Layer 3 of a small transformer language model trained on English Wikipedia (13 layers, counted from 0, width 128). Numbers have three digits each and are written without spaces.
Take only the direct path to the model's output, skipping the later layers: a vector added to the residual stream pushes a token's score in proportion to its dot product with that token's output vector.

Output vectors of the tokens that the questions are about. A number n stands for (n - 500) times 0.0034.
"ness": 372713607525504414483330559739598620500465508533527549445263451472895585253504312577446590686624527130360655422589535641772540953549275468439210605414783633436493770686576627442563609241512459437771529500335470285189470581637500250246517527404651480565450396448670505439491389396724420592269413366643606296635471396427474537688466371517694440565351560430371318526573574419481519179532
"es": 608639406507572586473427376404523579523416469354498408580417577541419911490470600540650513383462792442533681497551531703182465307347570475576513497402657363497506439575590478423607574517487493493310477442543534423377490316463411546479446598560456540497433503618556462541576649268507855563700491449785361530569381450523324497624344674413416288431557469487493456629708559561507561616290
" and": 404479566613649445569466630406500642622568477366447416462603500485500666579398601342532380587460361569655537395435343489529523364449435506525485445440479388552476614485359503602565470539392354514451481640565602398600440717572606495570434486587613364459532454431514357592556619485525437470627502675678377532441382451638332460356697573429452551397533477341463479608462394557640597426534
"thern": 531504566550374596424619451663484410341432548649510738397522440486664371528492402667488484370638668562396300621535479699531752657678448354421364553802524603533498675740260686457521695551665606405712702380361580976374529621681424393603563719418552523607549641307395481757487322549340789352459511173533408316474369571193513630676529208604550197631245523464610299407495480492300489443555
"ol": 487457358665572555497404418449400562377465481417462387533284443487533316520559650545248603532432468385470503520447543433560253497571728305347669457557422478488506564627494481583417456560648712409509494451452593559612401507521548401323337550564512478376403472435637230271391560500389536588464479594521657468661503456425446468572338417408426371465539442440652458428319356446437551615376
"ony": 234542479677468466519399318492704435377484510565461573433666559605349536578377279602375619315580543429617535493555617393633557720489580597605295357405625732471490698508656418378398557600476675493609362302528761809531548659636526410338489695390385756548407503371654396462492557372474637698375422597554489507470206581315485568650240332489514455421412541585608476607148415476308423619493
" population": 484467845455507704573736476422540411504500499403531584345383619634492541434385411568463569566653444293410413529799388709456598617684602544527496503742456808557438560508376735363511483603603522238485456504293557322387671614523577526415523464182637545546540790546544761635569511532519558455200530416348344422681441357478386474687746332571696365455402387558604529534370708461597517528461
"TA": 493641415607289471362603216428523477520420522644373750439640433523518403341534339758507356537453596600576326530510421738515725461507623352535441567468520691654517563515458516373455481504474690427635612418335458565657514621837607476471517584415506751533448513212471587346369598530479677211369413262469453510436531522215662619548493487514542415719455591544538534592480561381465386423566
"day": 646661562504367706357542351414843305530455511692479509581511508320615684641400482597474737312756407701741665912400577440758637384422527500448200420575341391496483719284570561495553423669636620299824760586500766413505323697460513556495650648421606476479351554413352495608149462842500621352364642204478390478765457277495571543611309489837623367552513512585496630540359696496352323578433
"bert": 567482644453543359444636368723458545361349509607491368436538405545747712745464282430457630347565352688489511670427643632359645697523462640239319564688679457496516512434544787588544416426431471515675468459520718669362441480555463419440639757269458561615531634577384592602425397523337742359565569549247528396485313473420600496562428429777510573464416606667525319404437347507459400627570
"va": 613594526635476564450779393520524249202417513563440459378509409450535479347566554518367591364496455676601537493546817821642730592551464459333510411528692579718520789657455559518605407507381555437434561608511401473651683453387486395529581515421457341463500569500471799482402317597337693459574556514261571558744414430573542415485483356591402530375444503398555385390637452540242366581360
"ñ": 409507459701306544406497434470521437380342503715455477493428278288630386315565473408249571400431516517386482543535618597421807438557599484301534483585432548422506767378592486554408625287718579350489675504393474621421637504630305374454437604265588595364527662687659508432365493582325650300480441455245543565801482488428366586648726482489274451480478675525771415388547529451438319450360
"irl": 468386547326609581459650425430630449300363520727445450451517516186497436314600514456539665451479421434466422660510569484327437471486661600348446549527493536480524508755249522290446364401636648610651219414289514419573408496527634540365567726532561544526586538214394408583500461468565663340284545552610370411572430382407476474546363484423641490606355519716510530408415641388312438316471
"ía": 324475616547667440478510292420521521439317522696425508477495514658415278179601395661500412468583395508566640645476616710644553431500598670408377234482603559445495636325536663375554527474490557344409741451429415508339544516780459369402390642397506547445604746528197703605539398671603588572439604351547574443582428465471342450739453337540463373405507360546350404242554532389476267351396
"raph": 437398709275614571388639260572553566311351514644440477483324486358312365638420492617511384504481656362398401627455496582461786645565481391533325517452600634397490558477555452382558570377614697664715536357350363520492607701511324441462449581600649632563481393371211500560528415371337577587305743324551528345567583675145544582697326416606602514544364445482507548578332532584324533366207
"istan": 551739524608356780350521297775404381441426509417398601440483296307408396197766433661309496521450740605474387454751298381533654521437731565567561377627483674557434579593353476387591464575570632383582576446439425414566636510474407177415300477369496263533366508289340931513678475676579687337461652287560554611531307412605610407518289210656783332420199325715278548275350720616461615486430
" average": 779523747430254366488586279495747392398491506783468858449444542491627524405325476536681651508561429342520424508440419631403553574627553341440500529785612670409380679546382577533378796744626538304583408379423520504318413659420379426597575529389484423448442796383421697739517405382564578593395482395286413519512523567396492446562555543508698500406441283424798599751373753328429396384511
"oviet": 452749400544365447364631330423641475310332530395479566279228295505563700306729280647370521361523689673451281659551587400800514605403565566520575297482435750580473732519309434435646594473613817447793548130346635676510922306666491591422678495299533541572396529461308647459678336846554377236283639277390337260641303472515577478462363543416632420490312375625631480428244465589251545458398
"icated": 273613511571522559223403252813576507441380514775502604281382453479580391562466442568371645438394380388413515690414745585573697514539610680483585396451611851546411654391447363504677573630596563312436559364586576571406519403527566448566576504422531549421592514579420375345594463609286500511487672118380303415496441608330462877835481441466567571295564514500303525473439515701441510326439
"ween": 605475480454234555192435270637627532285387519481520590297583590287431496455365373509330852347500527266300410545492504770687780713371456667615353586719704574560504679568339687398309656487384770445602529190408483589477805576504422391605590835356331583492360648646500592750436574632207491584439672487551459500552353523387405400774352412661615661417372408715580449565363425585309383433630
"itive": 350521545420385388433546375788443604397334519595481574476323302336519371500343652677590560331611414331618333450556382626622481552538232523237438412552507715641449550768617534462566601612566608603680403462488411792369660376623417374192574585552589568699480472626356571409627554551216683376488516410362358619372467477407247673675434442441579503420396400400533330616432428679298476450546
"ished": 395526555240489496301422305743647570504367504693620720536607650248757504318419524712550737470447463397445436345660439756458439615524231579465570453496500792689469398395434456557543417464577691414301397371563642444593761487543672517302610640493529554489454529504455607625534454613369854338491532476399530396504253238455607557641349348656649337300496427663223509218378420660518500442548
"lev": 304580635482567589555541451612462466190402521508416834447337534532486331479454485558556631434414721615428438382514655511607691459721702546396429575655662674792519765304386527567425546533706525239475455456337562599573489568428372454359489613514554636353424520615402533600543256534333318362460510438344465362643246428566696419496532535765343385379558517420542409507632486285404359489596
" services": 637687580500378601472451516524535520531480494360427773489382628547653661359623441518574439450648636479291368447477400553373601483785513387508435536555402618515440572526325500506464497346560506446670450441480482487340518510580553474509582535543555640710667583376535493463651314545420537431302584466425254449662464561342515547587437401621500342566409489624518453549304397630527425331621
" indust": 414531677443487638546476527316694491540474493529571585273350515685555730500570391532600525494600636419446364543655351600654467624697520500555395544539538655584402613640455605523407682539669616468395587408500594437476636629697484505477580561464577562688571467447453580711669525469448309421362563497313309525716418436275481472564468384641646424566278485547557458464272404570496506389552
"abl": 563547406479514417366645346671513480220270510516433581494527550358538369302438614465497403446579537357358483544618468493278677464291482695422500541622609631396488598563400545540393691366559710510472759340395262622537587337710542550371434460379454413510401663450584516550347527338486347384212773479500480646660364555428514564617298508548448497492347458416616485500639692579353633445401

Each question shows what one neuron of this layer's MLP adds at an activation of 1. A number n stands for (n - 500) times 0.00061.

n269: 584527674418568552605568706497458495356497471411491571444632609535391576498684545489630431614495492433552593609379574515642427575418528520423539285423607547409437473434417570394574524468484448518406543498553507557580594393557609355580423483373637520476544606440416525234427563529573543439482686491503439471422500643528441422377585627726575458583514318462490517509564566487387542478398
Pushed down most: "ñ"

n130: 316416475463375460494486638456386525592564301450599542601701479692260441583338484419494473576485442485500565388516511405460473525550661447726441449525464542410619546536432448789568540700528411612625601511577644555542525452586476428611516505297531667385466435320689497444467417440497381505561580509620563526308476464475488475352379500519513446651426560459556606528307481497492603494518
Which two tokens does it push up most, strongest first? "ony", " and"

n319: 324703494444346419422569571469439466414481456520509365575609551574529551298366464621571421513488394524479255644492546492555571376363405469545371371520419660454479448422481459403596417521581449619416445379539557536575606591576531570400456459541500434526364384633506503455620524434531508492717342421354261489443709536544444566413391479640614674373509598518441445731427375605446494586530
Which of these tokens does it push up most? "itive"

n68: 333322376595569556515380395598592434431397497627576695578226469620492419608619562471591438508573524594418481584385634456553467557630610446464569471579503625666510400678556560444430372531617619385516538529417526636446492597516479617565487434276517635379484468495401460744458442577518592452654472442512531461456465408554614339579407448482482511489497497575341360537551589365612289454529
Which three tokens does it push up most, strongest first? "lev", "thern", "ía"

n14: 244545399579436366390494414481593478370281326469535533469605409435518652551488727627324567391433305435560540521402609478331497444338500556600519539668500471503420548660491461613656398552659480321653529473546228525577494484422473542399482621721628642432619500626515512507602557450592379608602557524551629401570445441438432583703656651455615481572847337388413656446606423531431537447670
Which of these tokens does it push up most? "icated"

n181: 592473435505665609322651416435407480608405594651333530678651689405540449525593450671551430513539604597423533611692549334434491548619537654582531420601508486660383473567461585500503382429399557514514532398589635451401425477534629392430549459522688391424474610671497589623500497513497497623366468368543526578466376419619426337431452399557394483406229491607463454456378572650443350610539
Which of these tokens does it push up most? "istan"

n318: 376556495500500561659485517381417677603616558399668547462527525533357494492414510456518506394556446690440510327590596659665409604450613446500584439552477394424513553593624603500478322489609456634567391520510550482480518584448427523407533452523340556379429613440449462417560650475443536336487378465522457458334538383549427510392419452483520382419436316585375307590414574296516554590391
Pushed down most: "abl"

n232: 632643413490365709491538442365338416594672519456441521631567492599474535663513544358441563427547514497515486473448514630398464378397415291403517392517464430329398529421581410601503540734653530447319531492459638558566473354348563453673613479419469634474539453536577391589485509364473511437508389556476549328410581461598683263429469472481427534361539363485456443452486661414622398602524
Pushed down most: "ness"

n33: 529492372325545585575521530564547536630689464511431463505410569616503400513597577635633407480578663734623592500460337608591494643263544481381489565460701407462441474561513551563506420590525557424415523482735572640523660544554482267576430610467497586450486557467577473572647353449365535524524515455512558478454618481452528447580411490431431630370419284509492456473564590497338400579693
Which of these tokens does it push up most? "thern"

n258: 437602436458619477293732464494494741436429321442583435568645560306448450583361473399575661503506560382508616508467540539542560497611551500500466535318473573422476350497519664375500342399503544553511430534674442567338612408622299366521481382593554403494453585425497579506624562508542382448393329330527557630424354657497598438468463449511500605425609642526386527470406530570677539389506
Which of these tokens does it push up most? "raph"

n281: 455609407440542392328486519580476462557589628400622472438617565506405381575547463533459324467546643509521680638605630397582516523166666646520584506529389418500454403707517506517503494533450515601588634407632566680473381564632550548534711586600308564375584494283407723629528589497553386534477385500512453506389615517344485641500557416607522674494365397488419397505518449431595488403580
Pushed down most: "ñ"

n240: 629489488525429600407494487503301415541375503313432553548649675527514359475410699542418391538679420654431624397503441558470509399509456540500485596399417441430504349474511527449383550582512475605395557616412478316582629497578403617694312545529330551470381570465574420475465435555550560534540314613588431636526593422442657710654566463395511449532577619442561367355638343532468497607872
Pushed down most: "oviet"

n61: 432517474433503605509450365531608425459813408352468476584461645632586476461461435327610279592744588390450575602483547460485397451633643446483387539588503514523392506432503479424545520342585698606516569505436489460660644676554466519752550611465383600347454424601466545655597674522640475514472333392441370570483539472693327500503557615486513277377625515416649612555532593443431425401408
Pushed down most: "bert"

n169: 576534561530456291421422419510474532511279561548511913494430669410709507336348519426484534693520424410459509435620480737392695404409322570561442643599583584500390618462659557538575480346631534593307551417475509493400516248458653417528494587597326500434391466603503358357472449530538544525626170536476510334377413236390517440640572503543428368355500631554359462480483412477417514668569
Which of these tokens does it push up most? "ished"

n208: 486634468572446369519509420459551533599350523471386603664347472411353627619401529482527582472584573433580540601644461480467516521680270593371524506579512470405593455477383387382593608582413684429458525511560517575406625319474389447645599452546557375654161351562471664441465606550637442506569493667235476381488586462601573744484528460511517428382603446673418538585427425585509271559610
Which of these tokens does it push up most? "itive"

n253: 505541630433613503565387459371327500581511323490494694625710418492542436388492484486441634430613366503514384660648451524516494437567290445487655574524552406425432436500343629596469500599497520529670611366539503408415469388458617334514538421604476556407388545468508484666621373550445474555448437379417372626396485521605605536638562343576510467516503600639495488541650456447481506403378
Which of these tokens does it push up most? "thern"

n200: 445404355505589546465611428553479313506473568548740473537314338492603596610620535595510565519632540341551540624500352533505464356685635570667338431503321598520423556510510584418538518627474543571544533645460485462442475505457508452527510532503404517492531634515398438619492568495511615485450404254374510559438352596646598565675476481611583513487419487532571492470524475426525541588530
Pushed down most: " and"

n101: 480391418361664364624523532465515518389543613569629543531642407482492598425609375428515372377466463325418494469503586555479720439445481382494623433220534512278581506526545425690472488530621691608558527483602417259434440605486440523634617441487482528461477472715366418525667617465412308711549414413609515632497384460554518435648568503563625696483454735558584509474625474541572553479515
Which of these tokens does it push up most? "raph"

n289: 551558568395378476444399608565561445520584488492399658549511517549431525595553485682301453588544472381407606537436636469375638482426658490406474376358454453474490377536604416495506529416320442730448505455469577488542605550249500552595538563453583435473537368563462628445497339485421428528413369335452438437405427562523430513417458566480502455633436521574614590654465451578391444287355
Which of these tokens does it push up most? "raph"

n296: 367537535398592349621516224422561426417609575382428560633599615565592529448563455570609512533535438556574503477500669549726471532511377497554522516570505694342470591401503469460563536497506618541598349389619526553359423522487427558538463416585395631681641586552495357198647578447620444447623380518384514495549524575673554651555421461557546453476532428437568582471439519413405430599373
Which two tokens does it push up most, strongest first? "ony", "oviet"

n16: 494622551685451440377587448489578457399428341464587485483377542585532627511465442433477557608363464529497426376373431645534460682512668508506642573475375472441579576553634404442485446734392470401460589500538529714447417576486494629265294343619411622575570438585478558369509509500272456525511587597606517571489708503426535668548334352532437483520602397385427366385549665461478540621437
Pushed down most: "irl"

n123: 403503535427441512494584411437512404557695468603494439412255514741541656558503494518445478584266437590516613550506633566633704636515550480621529424586523421602313506474368296483577426548429540509439476442350497457536383433509619594469464520374373603488384521323560500684396392364500549537255309416568482450500413365382497503423530329360476402306469556582460220476527452570668390409602
Pushed down most: "itive"

n100: 286483548620474476446442480609552581283452636453384519515503598664321594440480419416602452391630388528337405500611266450536326260525313465639635327376459527623718457222566447483651373367545522634571448412532435462413427407580545573471543500517463598570503625536509582671477595469581391515547456467529454494473526512408395480450422495573335326658706369416429445530668558452461471310408
Which of these tokens does it push up most? "ía"

n60: 324478503508384714406682606545471644419404443525734497648408463473438512566426500450431549465566494438329398647414581486532463421509602531336532563545756486428483571500616459500554416314616542483581342451428562369454562477497472557512319352392494560638551614383433414307364497577623579441385438642524403364377456587497624428431441427454559477216700529578472531497515539503653448497643
Which of these tokens does it push up most? "irl"

n167: 389632453397548624531621373477485330304336632380651488568349427470609491442455582563381559530531463325437489611463586549565604471570553506564480346733423553471429617343480542556332721338629574320522559508534530540481503570535494432550397397594512497703512515596591509565544417446371363517548325410447387550427559752526358517586535495417459708659361538591448563432607341538451325454302
Pushed down most: " and"

n173: 417424536429439451497485474455564151444553543366570494365453537440390453604349429553512423565800550534686374624656497458693656614491428705392688544351423603367401471541658453512516466381375513419632411709553480552435364506449432433339517581507402616336470415566532538669500676489474343485565534450568522579427301399404450638398435481380446272554558666478437529467568488503557451563529
Which of these tokens does it push up most? "ony"

n80: 518486595506572687393523513335439377432604688365569415398540344413453591614520343469580382592478503503643344562599479547539388417553651541470596357403773323670308406544578340624506473423563522536370536452546421439371477410341699507331708451530564403473663541396602416421523443545590503520552497457519354374494379283412543555365586511534550600485509600488589275618573474693488401460487
Pushed down most: "ween"

n153: 482594361451406468547599503471334386583479526466538483541377552473434450432533398386537536402561549427343495450715511490585747542461588487294566642578365566590388586539566432551561349527489489526547524537503425286495513482521441556323613482316532503613550663545544472625776492500364534477482587515469538524587408443359476620456662455411667446482556468437437616398452500351450627445517
Which two tokens does it push up most, strongest first? " population", "istan"

n124: 487560479544381444458351563521652479534482520559329470492476419321409552580540520448406603241445673446500535525492543671564650375544503446360697482570503460484421625385467500551456638351505450275473597450421517509446474419451517550480435455445636497339445566592454543423458353625540454387503491523626353365542515487477527533591476505512346396437322577377339455472605418490661449484528
Which of these tokens does it push up most? "ñ"

n141: 420586402414434506604440453519475459358241608401560391521415510469536551466516394455500480439310511446599363640452497322663503646429438516422516668347425443666731534567434343516491406528668397552539560407556425459541615424624518476419510631367447631614609751443532598509653431452573567559540620669616550346505674414437435471543497574575538547495630467469635521547620436413468641551517
Which of these tokens does it push up most? "oviet"

n277: 460494520693615359417520532446444506383360413632670432562684432440475387539520443491445404565380571569360703716435432500553513552601315574523395500606434670567567439551433512435476424425435414427412395519624539570465452526483659490615497609374515391652468564404574577368575485391500454480583625632345681212377615408548497579297579476418410340512639376445506374692631443433416447588627
Which two tokens does it push up most, strongest first? "bert", "va"

n119: 586455527474404544645542348562520481426548409576634514543466413369482440715626575656541623405616562469570678625479623568648553489552547549576519563628600403530716692476550565500627558509614645445557662497468612352552403569568580469459503621653366629601637552437495503625313395413388643382470621515594579519439431422494628540465533480490564542429270419506590562552514706456527411557547
Which of these tokens does it push up most? "day"

n308: 491554497522340518341457519468506509484488634651552634336472668775530321647525446601468497445500659518361497559428572728572503567466700352395485679410581533603400548373446607480543482448509721550553473533520397686649333577739484530459460480405518605488424546429514690528494578442605422552661507357355398655494563520435442600559478505597401680608522464488567319426606417553561551592719
Which of these tokens does it push up most? "TA"

n158: 476381408497575643562494537476434543620376575588589591780382500391471510535681479688481530448327479583483470524476450491437560353671400457659757509384397472451564435355533796686474662656491480346336708561503532567656434617408374634335503435424475651598475490463356572490560330419417491642361392616470569369646536506432557392542509494663344629377689440535472443455601623565558600584513
Pushed down most: "ness"

n234: 571632394469568379485584473354463528497444444495463414473451390396626573561495598540620682539577387448429454468391387489449488508395455434478461333425338615438537406615546451448400415520613423492354523698332569391432522617707347534515524508540659554549503500483555682453527633437623390634533522577443560427497462442644737394394396604384463631439500509663422669407397538536533208532598
Pushed down most: "thern"

n189: 480461477507604382613734489415604408544483503437545457443410498497567316398375391466525543321557533410484658483614593455495593457521467543558426581649598556572413334600416547569567423555438430421498601387398348497560458485490497290511459625588521539591500326462376475565365573488530472560473673455489516346480517550531500515586567634531598443416554293452432382583477428574644475455392
Which two tokens does it push up most, strongest first? "raph", "ía"

n237: 411482562583549403534456555447391414465450633532533593474305530422518528521477336494554577340545568528422342676693391561679497542377376532317465394436366543425568410610614456477379557508633737508495569419513462564508434610407560452386449456640410495492310685567646456508419486522376521377440509521437511378538521476462636698534480507459295546580511565559614584498675437513516488559466
Which of these tokens does it push up most? "ñ"

n88: 433568574462589469627490447430420385392456570442399449359484533447521623388602532482637576531527473458500436493448436472554686525529495265487495485455553480627491352542586602322465405568487567406454514437562531450569615475606470296785566434475505576557579686561569557554385586441464515406532601343516531628395493435455471616564517562534438557546392404664482346530700393627495505439608
Pushed down most: "ol"

n69: 448609418430540519467474497526591534602445662502463536526540462340570480502521598433500464442556526625513516606444515538612474464422503600486568546460545585444100546476561490579563529488517408606642484571463532530326561507355404449513518461511554426606534497401491615536432398518484595573425536505322539512621449607587311612556545413568473500541477336621600323493502674495419495608372
Which of these tokens does it push up most? "day"

n114: 509518436464468502454472612337549488503574423401537682507473489629630515415369593480476548324593533404545371409621507592524521512450585476419481466663643471411375482577438409521284493530519558445550416482412452527390383412526526551561479372532478342498529523507621575606603449531647488432647524352357576495502498392550448602497522539416498563548561629527581376433593565538346461443475
Pushed down most: "raph"